Layer 7 of a small transformer language model trained on English Wikipedia (21 layers, counted from 0, width 64).
In attention head 1, each number of a token's query is one row of weights dot the token's vector x. The head spreads its attention over the tokens so far by the softmax of query dot key.

Query weights of the head. A number n stands for (n - 500) times 0.0013.
q0: 473 374 508 594 627 614 399 475 485 543 516 592 462 379 503 601 582 419 518 504 553 537 545 350 527 426 448 506 351 492 530 370 411 491 591 543 505 643 432 429 393 696 528 335 596 421 495 354 569 446 427 442 460 552 588 427 475 512 470 684 558 472 547 450
q1: 560 492 554 574 569 500 238 594 593 414 421 340 535 458 409 415 558 544 442 653 468 272 514 621 467 384 484 282 460 526 593 398 598 582 324 371 671 412 327 591 448 439 520 561 419 589 628 504 526 552 364 503 570 399 235 616 480 489 531 437 595 452 597 423
q2: 558 170 461 484 505 572 648 425 534 937 698 373 579 552 397 295 805 413 378 235 703 662 461 495 294 605 212 517 695 525 677 247 568 359 620 478 595 617 665 829 710 320 676 517 199 525 492 535 338 582 731 355 496 388 455 593 323 249 180 410 255 776 678 423
q3: 370 867 568 586 485 676 621 435 703 372 274 516 460 718 565 681 290 416 384 543 559 452 601 635 425 268 724 622 207 494 433 694 272 632 598 673 555 360 343 209 696 295 697 581 618 601 462 737 415 655 389 313 233 396 734 477 277 602 733 384 651 608 198 493
q4: 625 293 451 712 545 455 240 383 490 577 417 583 461 708 386 741 474 276 576 509 609 585 543 491 254 629 546 636 496 525 550 566 309 510 550 559 462 572 423 340 593 600 743 416 440 672 466 695 509 659 407 563 529 447 508 554 499 363 654 481 572 485 546 456
q5: 111 507 428 449 463 359 390 369 463 597 560 696 683 586 381 667 686 425 824 711 505 548 634 780 333 303 628 617 440 354 490 463 585 793 795 547 379 499 660 295 335 887 551 450 468 646 589 595 500 489 586 424 548 389 248 660 426 297 483 601 597 414 480 601
q6: 515 471 430 418 512 621 633 619 681 364 443 420 289 659 758 588 393 951 366 390 285 489 752 498 442 298 667 511 379 383 379 377 305 529 350 605 422 710 294 579 327 379 477 392 453 293 430 387 542 219 642 516 885 508 346 551 470 787 297 538 456 474 265 575
q7: 685 758 678 635 475 504 650 471 737 449 467 858 562 448 437 621 479 550 652 587 325 484 774 438 538 254 708 560 522 401 580 553 503 680 755 413 550 432 482 540 614 735 623 717 615 627 397 374 696 503 386 618 397 582 506 465 299 676 501 672 504 450 380 526
q8: 493 523 518 718 464 445 511 547 596 754 593 622 233 395 480 607 716 797 309 441 433 347 522 624 327 501 702 536 532 444 540 502 471 276 492 499 198 600 388 603 637 396 577 478 212 230 770 762 575 611 769 409 509 641 487 602 428 516 644 479 491 762 611 889
q9: 385 429 395 322 324 463 340 363 680 575 321 553 449 730 416 600 601 558 465 614 422 506 568 874 305 399 635 557 476 269 683 625 583 454 502 633 512 442 271 196 379 464 497 61 340 521 683 415 603 328 778 312 512 348 458 437 288 473 486 497 401 378 314 550
q10: 343 453 253 471 452 426 604 644 536 488 530 502 401 479 119 447 432 681 402 358 558 387 484 463 446 702 604 590 426 278 356 458 303 564 451 774 304 558 564 410 565 619 730 517 489 553 506 524 571 456 64 249 508 494 558 370 438 471 405 677 617 521 429 553
q11: 736 368 632 325 407 359 441 505 620 473 761 695 453 508 348 450 289 349 445 596 502 668 449 577 390 571 414 591 655 377 727 494 341 398 590 491 334 362 650 295 790 356 461 442 577 505 562 490 411 557 473 398 349 561 446 325 517 490 293 549 628 391 384 451
q12: 553 567 372 506 358 676 535 305 559 506 362 524 403 716 599 432 523 570 677 701 281 523 531 388 326 644 370 420 381 487 307 491 487 559 445 326 192 568 314 548 510 575 690 449 398 526 584 443 643 435 479 342 442 439 423 451 539 367 285 561 649 368 321 474
q13: 689 428 588 734 690 250 574 481 669 693 204 285 407 360 516 548 381 475 497 486 278 245 644 390 543 760 112 453 313 600 711 422 387 438 365 337 599 669 724 512 867 388 401 311 542 710 600 425 303 508 477 527 444 650 645 501 629 768 397 442 475 608 386 601
q14: 467 423 353 569 334 564 396 799 514 359 691 226 498 569 515 486 653 498 390 418 473 393 540 357 471 241 746 480 374 656 470 425 429 592 398 312 565 642 333 605 419 360 630 481 421 432 882 745 629 708 734 521 481 588 572 672 374 347 382 692 512 622 421 440
q15: 633 489 220 693 567 264 311 429 515 467 822 561 174 313 400 581 546 547 641 780 358 560 432 538 544 495 618 597 566 560 443 556 523 536 645 585 494 663 313 569 506 425 447 475 532 289 441 468 107 151 466 294 632 559 439 338 607 620 653 411 600 516 573 515
q16: 750 434 456 250 375 565 663 527 204 309 484 437 454 448 406 577 607 602 311 512 489 538 482 324 622 671 495 558 491 638 748 375 627 557 294 531 525 293 593 526 499 577 300 381 540 471 447 658 540 610 563 690 581 657 633 664 436 602 575 444 529 498 804 365
q17: 325 520 806 500 584 427 549 498 600 385 518 474 388 534 367 618 580 394 643 411 503 539 453 750 660 429 401 655 685 478 464 350 123 596 582 715 564 485 640 511 466 257 650 517 629 416 414 428 380 370 436 660 454 608 380 449 424 389 423 309 399 241 379 377
q18: 757 595 593 698 429 452 516 365 677 289 218 317 373 616 680 587 662 647 519 519 299 552 427 329 460 523 606 765 626 647 437 359 447 306 328 603 264 357 284 524 401 422 457 439 574 492 475 653 591 454 621 661 422 525 390 664 412 285 430 261 316 509 678 590
q19: 619 622 532 391 459 773 511 565 561 413 463 590 411 536 535 626 555 568 607 572 565 457 520 344 513 291 503 555 556 722 254 506 381 365 403 532 678 544 457 621 267 535 536 360 523 394 548 425 451 371 351 619 429 542 482 485 315 799 463 498 763 468 666 473
q20: 450 566 267 450 297 547 618 410 382 658 252 561 645 464 408 448 701 584 582 443 474 593 625 706 412 880 557 793 541 409 565 350 337 357 517 722 540 385 692 447 990 419 363 369 575 750 257 492 482 286 603 397 621 550 232 597 182 483 294 491 644 426 496 466
q21: 201 736 489 570 534 373 225 559 432 854 474 867 312 381 392 482 407 258 473 270 537 789 686 443 290 522 62 263 404 267 749 669 449 171 548 442 773 581 629 502 665 469 348 293 281 666 457 485 433 572 628 283 304 363 360 264 932 573 501 538 239 566 335 679
q22: 613 497 369 609 591 505 453 397 503 521 827 693 558 477 366 414 83 442 395 407 446 780 659 290 566 471 301 674 617 387 551 598 564 273 563 604 729 596 423 357 471 383 329 437 740 528 463 228 413 340 679 515 145 417 316 430 594 643 545 404 536 557 585 560
q23: 525 496 761 534 371 569 400 209 183 341 98 544 324 377 479 338 41 518 709 703 586 524 478 307 583 424 325 490 320 671 282 575 413 434 604 659 162 116 543 442 276 612 606 491 710 334 562 530 439 427 432 639 594 644 366 359 627 622 731 167 623 423 595 538
q24: 513 661 641 590 528 351 395 160 593 404 125 383 226 495 550 630 366 499 514 530 458 492 335 531 409 705 455 360 486 406 493 560 611 404 585 494 260 493 662 368 633 528 424 399 632 486 540 273 619 429 340 677 328 554 452 496 748 478 546 383 390 590 376 546
q25: 294 728 687 332 478 553 124 376 480 563 679 481 293 586 487 483 705 521 290 539 527 534 405 470 118 533 560 485 561 473 783 573 344 486 430 465 620 333 526 455 682 509 735 287 362 402 456 254 655 491 729 414 329 510 441 634 635 580 437 356 302 728 556 715
q26: 316 482 327 357 704 688 417 482 572 298 585 403 501 483 565 440 378 671 516 591 396 465 343 599 548 508 499 193 421 445 234 448 400 486 647 429 408 589 344 643 571 422 340 470 540 509 671 332 730 372 488 714 639 440 370 398 457 679 538 449 631 498 441 689
q27: 622 384 563 350 509 550 505 813 316 187 750 631 557 494 474 284 590 548 564 367 482 594 228 672 421 238 407 401 643 470 433 515 539 561 586 467 321 116 695 611 374 511 371 742 486 251 621 559 545 407 438 400 478 555 416 476 584 592 667 507 722 461 482 624
q28: 572 697 663 546 663 511 440 610 435 336 294 162 520 487 599 317 482 611 550 492 590 440 615 637 616 468 572 379 270 569 579 481 575 414 402 686 485 685 549 467 506 510 464 782 709 747 619 562 345 384 446 616 313 518 490 553 520 583 564 382 624 395 559 475
q29: 364 468 406 560 475 505 529 352 664 802 670 547 423 366 436 376 490 454 117 546 619 615 463 586 337 302 512 523 510 438 542 530 302 670 546 193 451 542 438 555 579 495 561 543 342 334 618 585 501 566 506 281 405 419 503 458 594 319 489 394 484 543 478 530
q30: 364 302 502 626 411 441 511 275 502 595 512 436 485 542 454 523 356 646 243 607 755 515 251 571 683 402 396 589 280 484 298 519 328 336 643 304 517 500 419 658 616 493 538 550 516 303 530 588 589 514 429 613 438 424 363 529 382 372 476 330 856 323 600 581
q31: 534 333 471 634 472 607 413 525 554 294 282 371 518 607 487 581 151 396 811 531 293 432 503 334 503 436 605 406 443 248 499 573 646 343 418 594 367 671 295 410 505 449 335 431 361 373 569 343 623 335 499 718 638 640 418 288 656 535 243 836 533 529 319 595

Each question shows a short text with each token's key, already scaled and adjusted for position as the last token sees it. A number n stands for (n - 500) times 0.0014.

Then comes the last token's vector x. A number n stands for (n - 500) times 0.0058.

0 " as": 530 497 511 631 498 496 607 242 676 748 519 510 478 424 510 592 495 390 517 531 580 587 542 499 365 583 418 332 477 541 502 310
1 " the": 614 449 558 634 565 493 814 328 620 792 460 405 433 463 556 524 552 493 516 591 544 540 487 593 477 482 424 290 457 559 497 340
2 " O": 520 490 265 668 479 602 697 179 552 585 347 627 452 527 483 373 516 338 410 512 481 663 598 540 494 605 409 338 302 610 583 385
3 "x": 488 494 520 592 469 377 531 202 559 508 583 586 542 511 511 501 565 458 646 485 467 470 493 612 463 441 537 416 412 508 545 524
4 "f": 392 580 459 494 464 428 547 197 403 589 445 530 528 455 390 501 442 415 520 374 449 593 611 462 580 481 524 355 439 542 380 538
5 "ord": 590 577 555 511 390 362 494 212 632 650 565 565 496 504 442 581 479 510 587 500 425 569 481 616 545 540 373 480 480 565 588 361
x: 327 798 202 474 477 480 732 555 565 682 375 743 382 499 359 494 440 872 302 557 321 530 611 405 219 258 470 622 288 408 568 617 518 396 522 671 751 473 341 505 339 263 678 337 454 526 477 626 422 417 470 288 575 565 575 498 140 550 562 425 543 507 491 592
To which token does the last token give the most attention? 1 " the"

0 " comm": 644 456 538 649 458 503 540 214 531 618 504 638 503 486 476 564 504 462 550 494 559 561 552 695 491 532 443 393 417 573 517 369
1 "and": 499 590 465 484 517 381 609 231 475 597 403 544 500 500 409 469 599 550 517 512 433 653 552 490 600 462 254 477 416 559 501 408
2 " for": 525 546 480 625 588 421 566 307 582 654 526 509 473 505 500 525 517 318 541 531 487 558 532 583 436 500 401 361 545 542 506 367
3 " sec": 474 501 354 539 562 632 675 154 498 517 457 601 594 578 441 536 513 378 499 319 667 549 582 586 444 378 470 369 405 607 635 527
4 "re": 508 538 434 555 393 418 515 171 416 556 419 689 480 642 442 459 555 492 415 547 447 589 559 613 515 480 474 595 376 527 546 401
5 "t": 598 515 431 433 470 409 538 221 381 582 457 528 515 509 440 426 539 524 582 528 402 531 479 519 543 507 479 532 468 482 482 495
x: 396 763 317 447 461 526 639 516 633 687 292 771 427 591 363 623 331 868 249 628 338 612 805 515 489 410 538 648 346 270 664 588 468 509 557 626 786 480 326 460 357 363 638 360 515 321 498 585 401 466 521 556 526 342 651 529 208 527 496 349 640 551 600 548
To which token does the last token give the most attention? 2 " for"

0 "18": 593 511 498 630 465 487 666 245 410 578 523 548 560 487 454 430 520 344 580 487 484 616 616 679 561 533 450 422 483 557 484 451
1 "8": 504 547 494 638 521 492 665 306 463 600 533 557 474 445 453 447 504 365 573 442 560 579 582 641 541 556 426 398 451 530 502 432
2 "9": 475 534 486 639 514 495 665 318 466 596 532 557 478 457 434 469 496 375 569 456 540 579 588 661 526 564 433 436 455 525 520 428
3 ".": 427 533 449 608 519 506 639 296 436 664 554 582 472 340 472 483 554 433 488 480 547 506 589 539 441 458 457 363 441 476 518 449
4 " The": 413 425 452 642 468 488 687 319 652 650 477 469 468 538 560 554 545 475 498 595 523 589 525 616 491 536 426 303 394 583 513 332
5 " ": 554 452 242 556 455 663 783 173 494 565 520 607 506 469 448 410 595 479 434 513 602 586 588 433 466 506 453 344 335 496 511 486
x: 483 812 384 406 400 494 688 663 644 734 424 781 311 707 432 745 384 898 260 436 369 552 595 440 606 506 404 562 449 310 602 693 394 597 649 569 792 571 340 490 407 323 589 273 499 508 528 516 294 457 513 286 431 422 546 456 227 512 440 503 456 450 573 599
Which two tokens does the last token look at most, in order? 4 " The", 5 " "

0 "and": 515 485 484 547 547 371 540 243 436 584 487 575 547 527 454 476 531 498 564 480 406 626 508 486 593 519 225 451 405 534 439 439
1 " of": 552 533 568 625 556 425 575 315 575 640 493 498 516 525 504 542 447 435 495 499 477 607 505 491 542 603 503 244 447 556 435 444
2 " C": 495 455 231 580 579 562 640 121 538 528 465 526 540 494 454 481 559 404 529 461 487 667 577 433 503 639 414 290 271 683 474 349
3 "ap": 478 495 531 574 515 332 519 104 497 528 443 724 545 567 410 506 453 531 550 341 446 614 596 557 468 568 273 491 398 546 506 424
4 "t": 539 489 387 444 414 447 549 201 387 602 485 567 533 548 363 447 536 554 562 483 461 579 513 476 552 585 433 512 418 509 475 471
5 "ain": 499 535 594 544 495 354 511 331 566 495 444 624 459 548 556 452 549 504 677 418 466 638 586 623 610 499 401 358 466 510 546 465
x: 409 797 336 421 426 612 699 611 490 739 277 768 338 496 511 675 342 840 323 590 402 851 555 582 421 181 515 549 339 359 527 564 308 346 535 549 749 595 310 441 354 363 643 274 511 513 431 633 516 315 539 376 595 411 632 508 264 477 537 563 524 677 471 667
To which token does the last token give the most attention? 2 " C"

0 "c": 658 464 527 467 543 332 607 95 447 552 404 639 482 565 441 615 508 488 551 304 483 573 501 495 646 546 369 445 385 586 381 466
1 "ern": 571 430 708 649 582 380 629 209 588 599 549 484 430 392 530 532 537 494 709 531 415 541 515 653 644 550 478 359 600 558 503 338
2 "ing": 487 508 537 582 509 356 590 278 511 628 437 523 494 536 501 556 498 367 579 409 462 638 594 528 567 549 407 305 424 511 510 527
3 " p": 414 447 246 579 552 541 729 229 497 603 409 528 528 541 455 506 434 298 454 429 539 617 648 559 496 552 409 415 301 624 594 467
4 "ar": 381 535 581 622 432 302 643 180 516 520 482 620 432 491 495 363 536 497 562 506 433 525 558 541 538 454 420 528 448 569 564 444
5 "l": 622 527 536 577 390 342 655 207 470 515 485 588 563 526 431 507 442 545 588 453 367 490 552 567 528 484 503 602 470 525 592 518
x: 400 699 235 477 466 628 640 616 573 591 473 928 437 610 357 500 369 814 321 625 357 561 696 592 442 364 463 636 297 344 565 644 459 360 493 447 699 610 307 369 411 144 719 359 492 512 494 645 441 496 514 441 421 457 696 483 188 540 540 428 599 555 589 515
To which token does the last token give the most attention? 3 " p"

0 " was": 510 447 462 623 445 466 566 433 620 726 466 504 464 442 524 498 554 427 551 568 623 604 549 500 405 627 433 357 363 573 501 354
1 " re": 566 421 396 610 594 559 591 245 515 623 419 585 493 526 387 535 520 549 443 587 539 643 630 647 386 489 418 472 302 570 525 321
2 "b": 499 448 497 521 566 386 614 224 458 625 494 545 365 420 495 608 525 465 566 420 443 632 597 609 593 506 382 523 593 566 460 461
3 "u": 376 618 541 640 550 338 670 170 294 381 505 754 480 519 405 586 487 537 374 458 459 642 630 669 543 459 437 738 588 572 536 434
4 "il": 526 515 542 584 423 352 537 134 447 487 504 644 492 423 444 418 547 502 591 382 394 622 509 547 582 536 473 547 534 588 595 442
5 "t": 593 527 427 372 493 407 521 276 402 559 474 505 487 550 382 491 546 516 599 489 399 618 503 481 611 561 473 488 449 510 397 477
x: 375 772 378 460 404 549 646 553 597 755 277 779 457 585 320 572 360 857 306 617 284 593 755 534 471 342 525 618 362 287 675 523 443 518 551 610 724 473 361 441 359 353 593 358 570 314 579 649 478 435 565 528 616 296 629 630 190 533 450 361 633 555 568 537
Which token does the last token look at most, and with what share of its attention? 0 " was", with about 90%

0 "s": 574 480 425 562 586 400 492 231 446 587 461 566 507 495 441 562 484 442 510 382 438 577 539 490 465 497 484 377 441 557 456 407
1 "en": 533 503 568 629 575 378 576 215 401 556 460 621 547 485 523 516 523 450 550 437 341 573 624 659 619 417 458 464 498 533 595 483
2 "'s": 483 501 527 635 579 468 626 273 610 686 447 526 486 452 594 520 484 501 524 480 556 613 508 489 429 572 439 338 454 570 475 345
3 " o": 492 487 321 573 526 578 624 118 493 691 454 679 511 579 461 455 489 338 410 518 507 531 649 579 436 579 428 444 294 559 615 386
4 "b": 435 473 501 541 459 346 644 198 490 536 441 581 429 443 477 556 540 486 578 454 385 533 567 584 551 408 389 506 433 501 470 548
5 "j": 480 548 512 532 436 364 602 256 503 458 559 532 557 514 465 480 463 500 646 447 432 495 538 554 508 474 424 475 479 587 480 441
x: 339 821 214 570 481 608 591 730 598 685 369 825 329 519 443 568 363 697 339 626 349 601 667 551 429 313 475 647 390 259 622 610 407 501 457 651 729 607 325 479 324 324 669 305 485 610 473 619 393 597 678 504 505 459 593 455 118 405 582 421 608 482 607 550
To which token does the last token give the most attention? 2 "'s"

0 "est": 592 453 576 504 531 396 518 224 566 617 559 522 441 598 429 553 530 497 660 426 511 536 514 575 625 605 406 327 498 530 502 399
1 "or": 552 441 557 562 551 327 568 244 474 482 569 608 528 532 483 563 468 432 612 497 416 499 614 645 550 418 460 512 490 552 574 473
2 "ation": 439 580 485 491 511 445 552 273 507 639 462 525 571 597 456 521 455 392 629 412 548 627 563 574 572 572 408 313 421 485 454 451
3 " of": 422 567 582 635 538 437 594 314 602 646 505 503 518 522 516 528 455 417 508 506 519 581 490 500 540 610 522 212 460 547 423 449
4 " ": 495 471 251 537 463 652 738 198 522 588 529 555 507 507 445 497 531 442 463 470 571 627 595 468 471 554 443 321 353 522 512 461
5 "16": 495 522 432 685 440 490 647 177 380 499 566 598 591 528 444 329 587 349 596 418 489 581 592 578 565 566 484 391 556 527 520 464
x: 320 692 265 497 414 438 615 654 581 695 387 816 249 649 499 615 384 837 262 573 334 566 655 484 424 443 435 570 450 225 685 689 357 353 618 444 731 656 327 520 432 239 737 276 546 409 432 579 531 383 597 416 510 461 618 439 266 554 467 377 463 426 614 506
To which token does the last token give the most attention? 3 " of"

0 " Eng": 598 493 436 590 485 482 579 292 569 511 471 639 439 535 434 516 536 424 480 472 518 621 535 582 543 537 401 358 379 608 492 380
1 "l": 499 484 476 534 646 398 601 180 442 495 499 572 549 517 430 510 471 569 541 472 306 510 573 577 519 450 490 631 476 538 645 484
2 "ish": 463 506 506 591 544 415 547 298 488 512 490 464 590 499 570 456 450 525 577 461 388 629 512 568 476 511 450 398 520 573 566 385
3 " Ch": 494 479 290 654 528 576 664 179 569 553 497 533 546 445 475 435 457 452 489 490 514 621 508 505 456 601 399 412 390 598 546 424
4 "ann": 537 505 513 676 430 369 451 113 520 478 402 696 543 549 509 437 558 617 626 428 427 582 488 411 492 537 391 430 362 556 558 396
5 "el": 569 532 568 613 516 457 656 264 481 540 561 554 483 429 457 447 500 539 541 459 427 578 538 608 502 505 501 538 535 481 603 466
x: 437 731 419 494 440 674 684 716 625 628 335 817 508 524 441 610 424 818 431 638 437 605 581 643 453 297 512 540 306 339 626 691 476 357 494 479 689 579 266 499 368 190 658 230 490 453 347 701 447 414 496 353 520 476 682 602 173 530 523 415 457 583 607 698
To which token does the last token give the most attention? 3 " Ch"

0 "hip": 538 471 476 484 555 398 458 223 579 593 491 570 565 578 486 456 527 392 654 420 473 601 528 607 471 652 411 361 454 476 468 381
1 "w": 539 491 461 502 608 444 635 230 527 533 499 600 528 436 420 522 544 521 613 510 507 584 527 565 442 532 447 573 506 476 483 431
2 "r": 390 486 563 632 640 362 663 188 352 500 388 620 429 501 404 491 469 538 536 476 377 539 556 634 560 558 538 635 473 560 426 385
3 "ight": 373 561 490 530 479 462 618 310 509 541 431 482 499 501 438 455 449 488 566 523 461 645 529 616 619 439 435 373 461 508 459 520
4 " of": 440 576 572 631 454 438 584 319 594 628 473 512 508 522 516 549 454 426 504 498 488 584 491 520 564 607 521 246 452 569 434 446
5 " P": 483 414 210 597 442 535 706 222 530 532 446 552 481 495 503 466 509 346 466 460 448 672 639 461 506 611 380 355 269 655 565 372
x: 316 833 376 496 340 565 681 565 524 631 447 722 348 564 458 608 383 852 162 567 379 392 609 417 356 604 513 572 328 362 564 757 419 621 622 432 750 732 255 473 259 370 647 335 514 542 561 570 384 416 601 361 335 540 644 486 175 600 483 482 382 531 485 611
Which token does the last token look at most, and with what share of its attention? 5 " P", with about 70%

0 ",": 541 514 537 573 495 438 587 310 642 707 617 587 531 446 521 561 495 454 534 504 500 562 545 539 493 629 465 315 451 600 499 358
1 " the": 610 429 543 594 578 485 761 304 638 760 468 424 439 501 523 527 544 493 533 583 528 550 504 591 471 496 423 316 447 542 495 328
2 "n": 433 413 512 663 509 363 521 255 367 559 468 636 562 443 505 414 569 610 539 559 348 556 571 431 490 458 449 502 469 545 567 435
3 " m": 386 514 265 534 538 552 635 238 501 605 429 499 498 499 439 518 470 419 504 477 568 523 534 534 429 499 415 377 349 608 547 354
4 "ov": 479 568 402 607 401 467 599 232 489 514 417 613 499 507 372 463 498 578 434 493 481 746 473 583 520 507 343 546 409 554 491 423
5 "ed": 536 574 486 554 442 353 504 287 453 640 463 489 507 442 504 476 503 467 565 450 453 664 462 650 501 487 483 488 522 543 603 585
x: 433 752 301 505 392 486 685 532 611 770 334 812 438 473 457 608 268 852 361 620 380 512 683 484 461 195 530 570 322 370 664 653 583 456 521 530 874 636 371 573 447 221 590 329 561 500 553 639 477 304 460 414 429 501 640 519 301 551 515 418 702 568 435 648
Which token does the last token look at most, and with what share of its attention? 1 " the", with about 60%

0 " under": 549 427 436 619 490 510 531 293 595 705 461 484 495 557 524 498 476 418 524 621 534 585 577 521 407 549 473 312 402 542 543 418
1 "w": 525 485 419 500 584 470 643 266 511 593 494 522 483 390 402 530 510 557 560 514 482 651 539 492 372 498 426 582 532 525 521 407
2 "ent": 517 462 520 555 447 381 443 291 547 640 535 534 431 618 368 592 530 486 663 463 521 678 598 550 620 584 438 350 474 548 601 493
3 " a": 452 496 410 668 552 483 650 203 501 700 404 496 568 573 563 526 526 455 523 526 619 512 528 488 367 542 454 368 435 605 520 371
4 " m": 412 528 265 545 436 591 658 212 478 638 442 500 494 491 432 502 477 420 511 481 590 534 540 551 451 485 415 375 367 614 571 358
5 "id": 496 534 472 563 440 348 577 254 488 497 380 561 461 567 460 421 620 522 507 562 535 654 532 553 531 589 514 576 356 573 616 485
x: 442 751 295 508 334 573 694 598 556 656 389 847 406 424 339 705 309 802 406 643 309 496 652 478 407 279 597 552 336 444 684 690 513 558 698 662 769 609 351 512 429 389 656 160 400 493 531 606 590 377 555 373 371 566 659 505 235 577 586 455 587 674 577 624
Which token does the last token look at most, and with what share of its attention? 0 " under", with about 60%

0 "inist": 561 456 580 576 472 426 547 262 564 646 490 518 469 553 478 539 526 378 622 373 497 637 553 659 584 539 343 315 473 567 539 391
1 "er": 551 502 585 581 567 374 632 320 495 602 545 610 470 483 491 528 485 420 536 528 407 573 631 642 641 434 434 387 446 540 561 511
2 ".": 477 540 486 623 566 511 663 352 481 695 599 543 444 275 501 493 550 428 485 505 571 528 586 553 446 469 429 335 508 487 518 384
3 " The": 435 431 473 653 556 494 688 329 662 681 489 447 462 529 566 564 547 481 496 607 527 603 525 630 499 536 417 294 414 584 527 321
4 " f": 366 491 307 565 515 577 592 289 485 601 498 505 498 469 431 532 397 334 511 402 557 612 742 534 505 439 474 303 385 619 570 462
5 "ollow": 557 480 456 696 464 472 503 312 503 619 413 548 540 603 430 371 431 530 484 526 378 680 570 488 489 478 433 342 348 607 614 412
x: 423 789 361 487 625 427 675 577 682 724 382 708 354 581 553 692 359 851 371 566 421 522 662 542 321 369 588 608 296 308 522 528 339 386 641 568 766 578 282 479 347 292 634 226 420 443 471 598 414 474 587 321 426 371 668 507 250 700 538 368 523 537 543 663
Which token does the last token look at most, and with what share of its attention? 3 " The", with about 80%

0 "7": 537 552 479 620 499 487 673 303 454 561 544 551 489 451 468 420 520 325 607 427 514 555 563 666 552 521 425 370 456 523 510 436
1 ".": 546 536 442 600 578 494 645 281 444 611 541 578 472 333 476 481 535 442 499 468 552 486 547 569 454 490 471 380 451 475 522 445
2 " A": 532 438 253 712 490 499 674 167 523 560 385 609 539 609 533 452 538 392 449 518 523 575 595 436 441 608 324 402 345 626 543 408
3 "fter": 546 478 403 650 492 442 502 333 579 675 459 531 496 588 481 390 546 405 476 546 460 716 568 480 482 550 335 377 342 564 483 375
4 " her": 410 476 487 684 482 477 680 381 542 733 429 545 464 492 569 481 454 478 513 495 569 624 558 538 415 513 388 379 440 601 506 390
5 " re": 510 404 378 613 403 586 633 210 517 652 433 590 501 536 385 538 529 544 430 594 565 625 678 636 385 488 420 474 295 563 540 299
x: 436 869 298 546 394 462 660 554 635 702 492 676 415 636 555 605 342 770 247 466 443 496 566 419 424 449 525 496 300 257 524 604 456 529 521 690 658 558 300 328 434 295 599 224 504 492 437 546 278 391 667 306 301 344 722 503 153 550 608 513 433 627 548 699
To which token does the last token give the most attention? 4 " her"

0 " he": 545 392 454 625 471 467 607 359 505 679 448 649 514 502 523 493 530 462 549 560 529 516 605 588 403 541 361 493 360 540 479 338
1 " was": 553 448 463 623 477 453 564 430 596 718 463 515 447 427 539 493 574 415 543 583 603 575 554 516 425 607 435 393 360 580 499 350
2 " also": 464 460 431 513 517 392 510 353 549 672 481 596 543 577 533 497 544 542 618 603 575 511 600 508 418 601 322 446 427 435 533 340
3 " ret": 495 536 398 593 529 546 552 198 537 746 671 629 608 513 368 510 409 451 516 508 553 561 647 519 453 562 292 390 405 583 582 391
4 "urn": 496 504 553 538 390 413 539 262 582 576 495 567 531 481 398 553 493 563 557 507 464 702 613 650 561 463 420 475 513 515 564 425
5 "ed": 539 571 529 525 437 340 483 296 480 667 455 463 496 495 503 538 474 447 609 449 418 661 468 668 578 508 477 401 529 548 569 576
x: 418 726 352 496 413 510 766 525 574 794 334 734 433 492 449 601 287 827 363 629 366 538 653 523 411 180 495 571 253 312 674 601 535 421 486 488 862 651 358 563 419 212 572 320 611 467 557 613 483 277 484 386 536 509 623 511 295 561 508 418 696 581 453 650
To which token does the last token give the most attention? 1 " was"

0 "17": 570 517 512 626 475 486 650 244 429 549 532 552 535 527 470 423 536 312 635 462 477 575 609 686 573 504 474 382 506 535 511 445
1 "0": 508 518 492 578 543 490 683 315 491 597 562 532 529 473 447 450 520 397 576 532 519 560 586 661 519 575 445 443 407 515 509 451
2 "1": 468 517 452 569 500 502 664 300 472 618 556 533 544 452 442 467 543 354 585 475 526 560 589 660 497 537 422 446 430 494 499 437
3 ".": 436 543 439 595 511 514 642 278 431 656 562 567 478 345 474 490 540 428 498 470 549 514 592 528 443 464 448 354 464 467 501 439
4 " In": 510 403 312 680 540 510 584 270 570 641 424 498 490 496 454 405 523 397 506 533 528 572 552 495 451 551 504 318 257 617 544 468
5 " ": 532 458 219 530 471 660 775 165 522 555 489 572 522 530 431 481 553 472 443 479 601 606 602 417 472 521 428 306 345 524 503 485
x: 432 818 404 414 390 450 696 655 637 699 444 716 290 700 422 736 423 861 305 440 349 516 592 427 637 481 410 580 419 342 583 695 379 637 612 562 809 622 276 458 425 269 581 272 510 482 561 537 294 466 552 291 518 393 561 437 211 507 448 514 452 446 574 617
Which two tokens does the last token look at most, in order? 4 " In", 5 " "

0 " Con": 574 422 441 570 507 551 611 199 596 602 426 569 474 491 470 501 574 371 511 462 471 629 519 659 552 477 440 355 316 601 487 392
1 "fer": 596 579 413 463 568 481 682 209 481 574 451 445 546 451 353 445 578 419 554 561 531 535 585 625 480 430 493 427 459 524 631 494
2 "ence": 404 565 456 482 521 461 515 219 552 644 553 513 595 479 464 517 515 424 569 485 544 666 518 654 437 547 485 395 509 461 459 413
3 ".\n\n": 446 475 489 670 507 528 591 298 582 679 520 542 425 423 486 630 582 462 442 526 544 637 627 519 456 525 423 304 436 601 480 333
4 "In": 527 431 421 700 577 529 610 256 526 731 461 494 492 439 509 370 579 435 510 483 516 592 518 498 481 590 474 319 332 594 539 458
5 " ": 539 443 244 498 465 671 741 156 520 562 491 563 488 510 420 486 574 488 441 488 588 629 621 441 491 510 432 344 375 508 506 457
x: 443 839 397 427 372 476 703 674 645 681 416 696 302 723 457 734 402 887 320 446 333 517 573 419 592 456 408 575 415 322 589 672 391 594 586 596 787 604 276 442 383 259 558 267 510 480 575 528 302 419 558 310 495 415 565 453 231 533 436 522 467 474 572 615
To which token does the last token give the most attention? 3 ".\n\n"

0 "is": 598 422 546 581 513 358 500 200 419 499 460 568 471 534 452 531 548 518 528 471 407 542 563 586 509 471 408 436 428 535 482 393
1 " to": 532 500 423 636 502 452 536 329 558 675 449 551 592 576 513 482 387 367 496 556 446 574 554 486 385 630 487 308 403 577 456 444
2 "ok": 482 451 421 626 507 416 549 252 515 502 404 512 478 403 506 460 489 577 457 482 478 623 444 409 465 562 448 421 333 602 559 518
3 " comm": 397 532 437 663 637 540 624 148 526 558 468 647 536 458 413 555 465 451 512 533 650 485 591 668 439 511 549 384 388 623 593 427
4 "and": 485 615 465 491 467 412 647 282 516 576 387 518 483 476 430 485 559 521 532 515 469 656 532 526 609 479 270 464 436 558 513 409
5 " for": 457 564 468 632 414 426 567 341 592 632 521 500 466 504 508 524 488 314 534 531 503 566 526 578 426 522 406 360 551 544 494 377
x: 333 883 340 486 541 525 658 540 672 673 340 646 359 458 549 538 224 779 235 556 356 557 571 295 476 389 554 502 330 377 651 577 500 436 437 503 785 624 224 553 503 255 531 181 422 534 343 646 389 344 479 267 414 397 618 533 266 647 542 457 526 514 528 618
To which token does the last token give the most attention? 1 " to"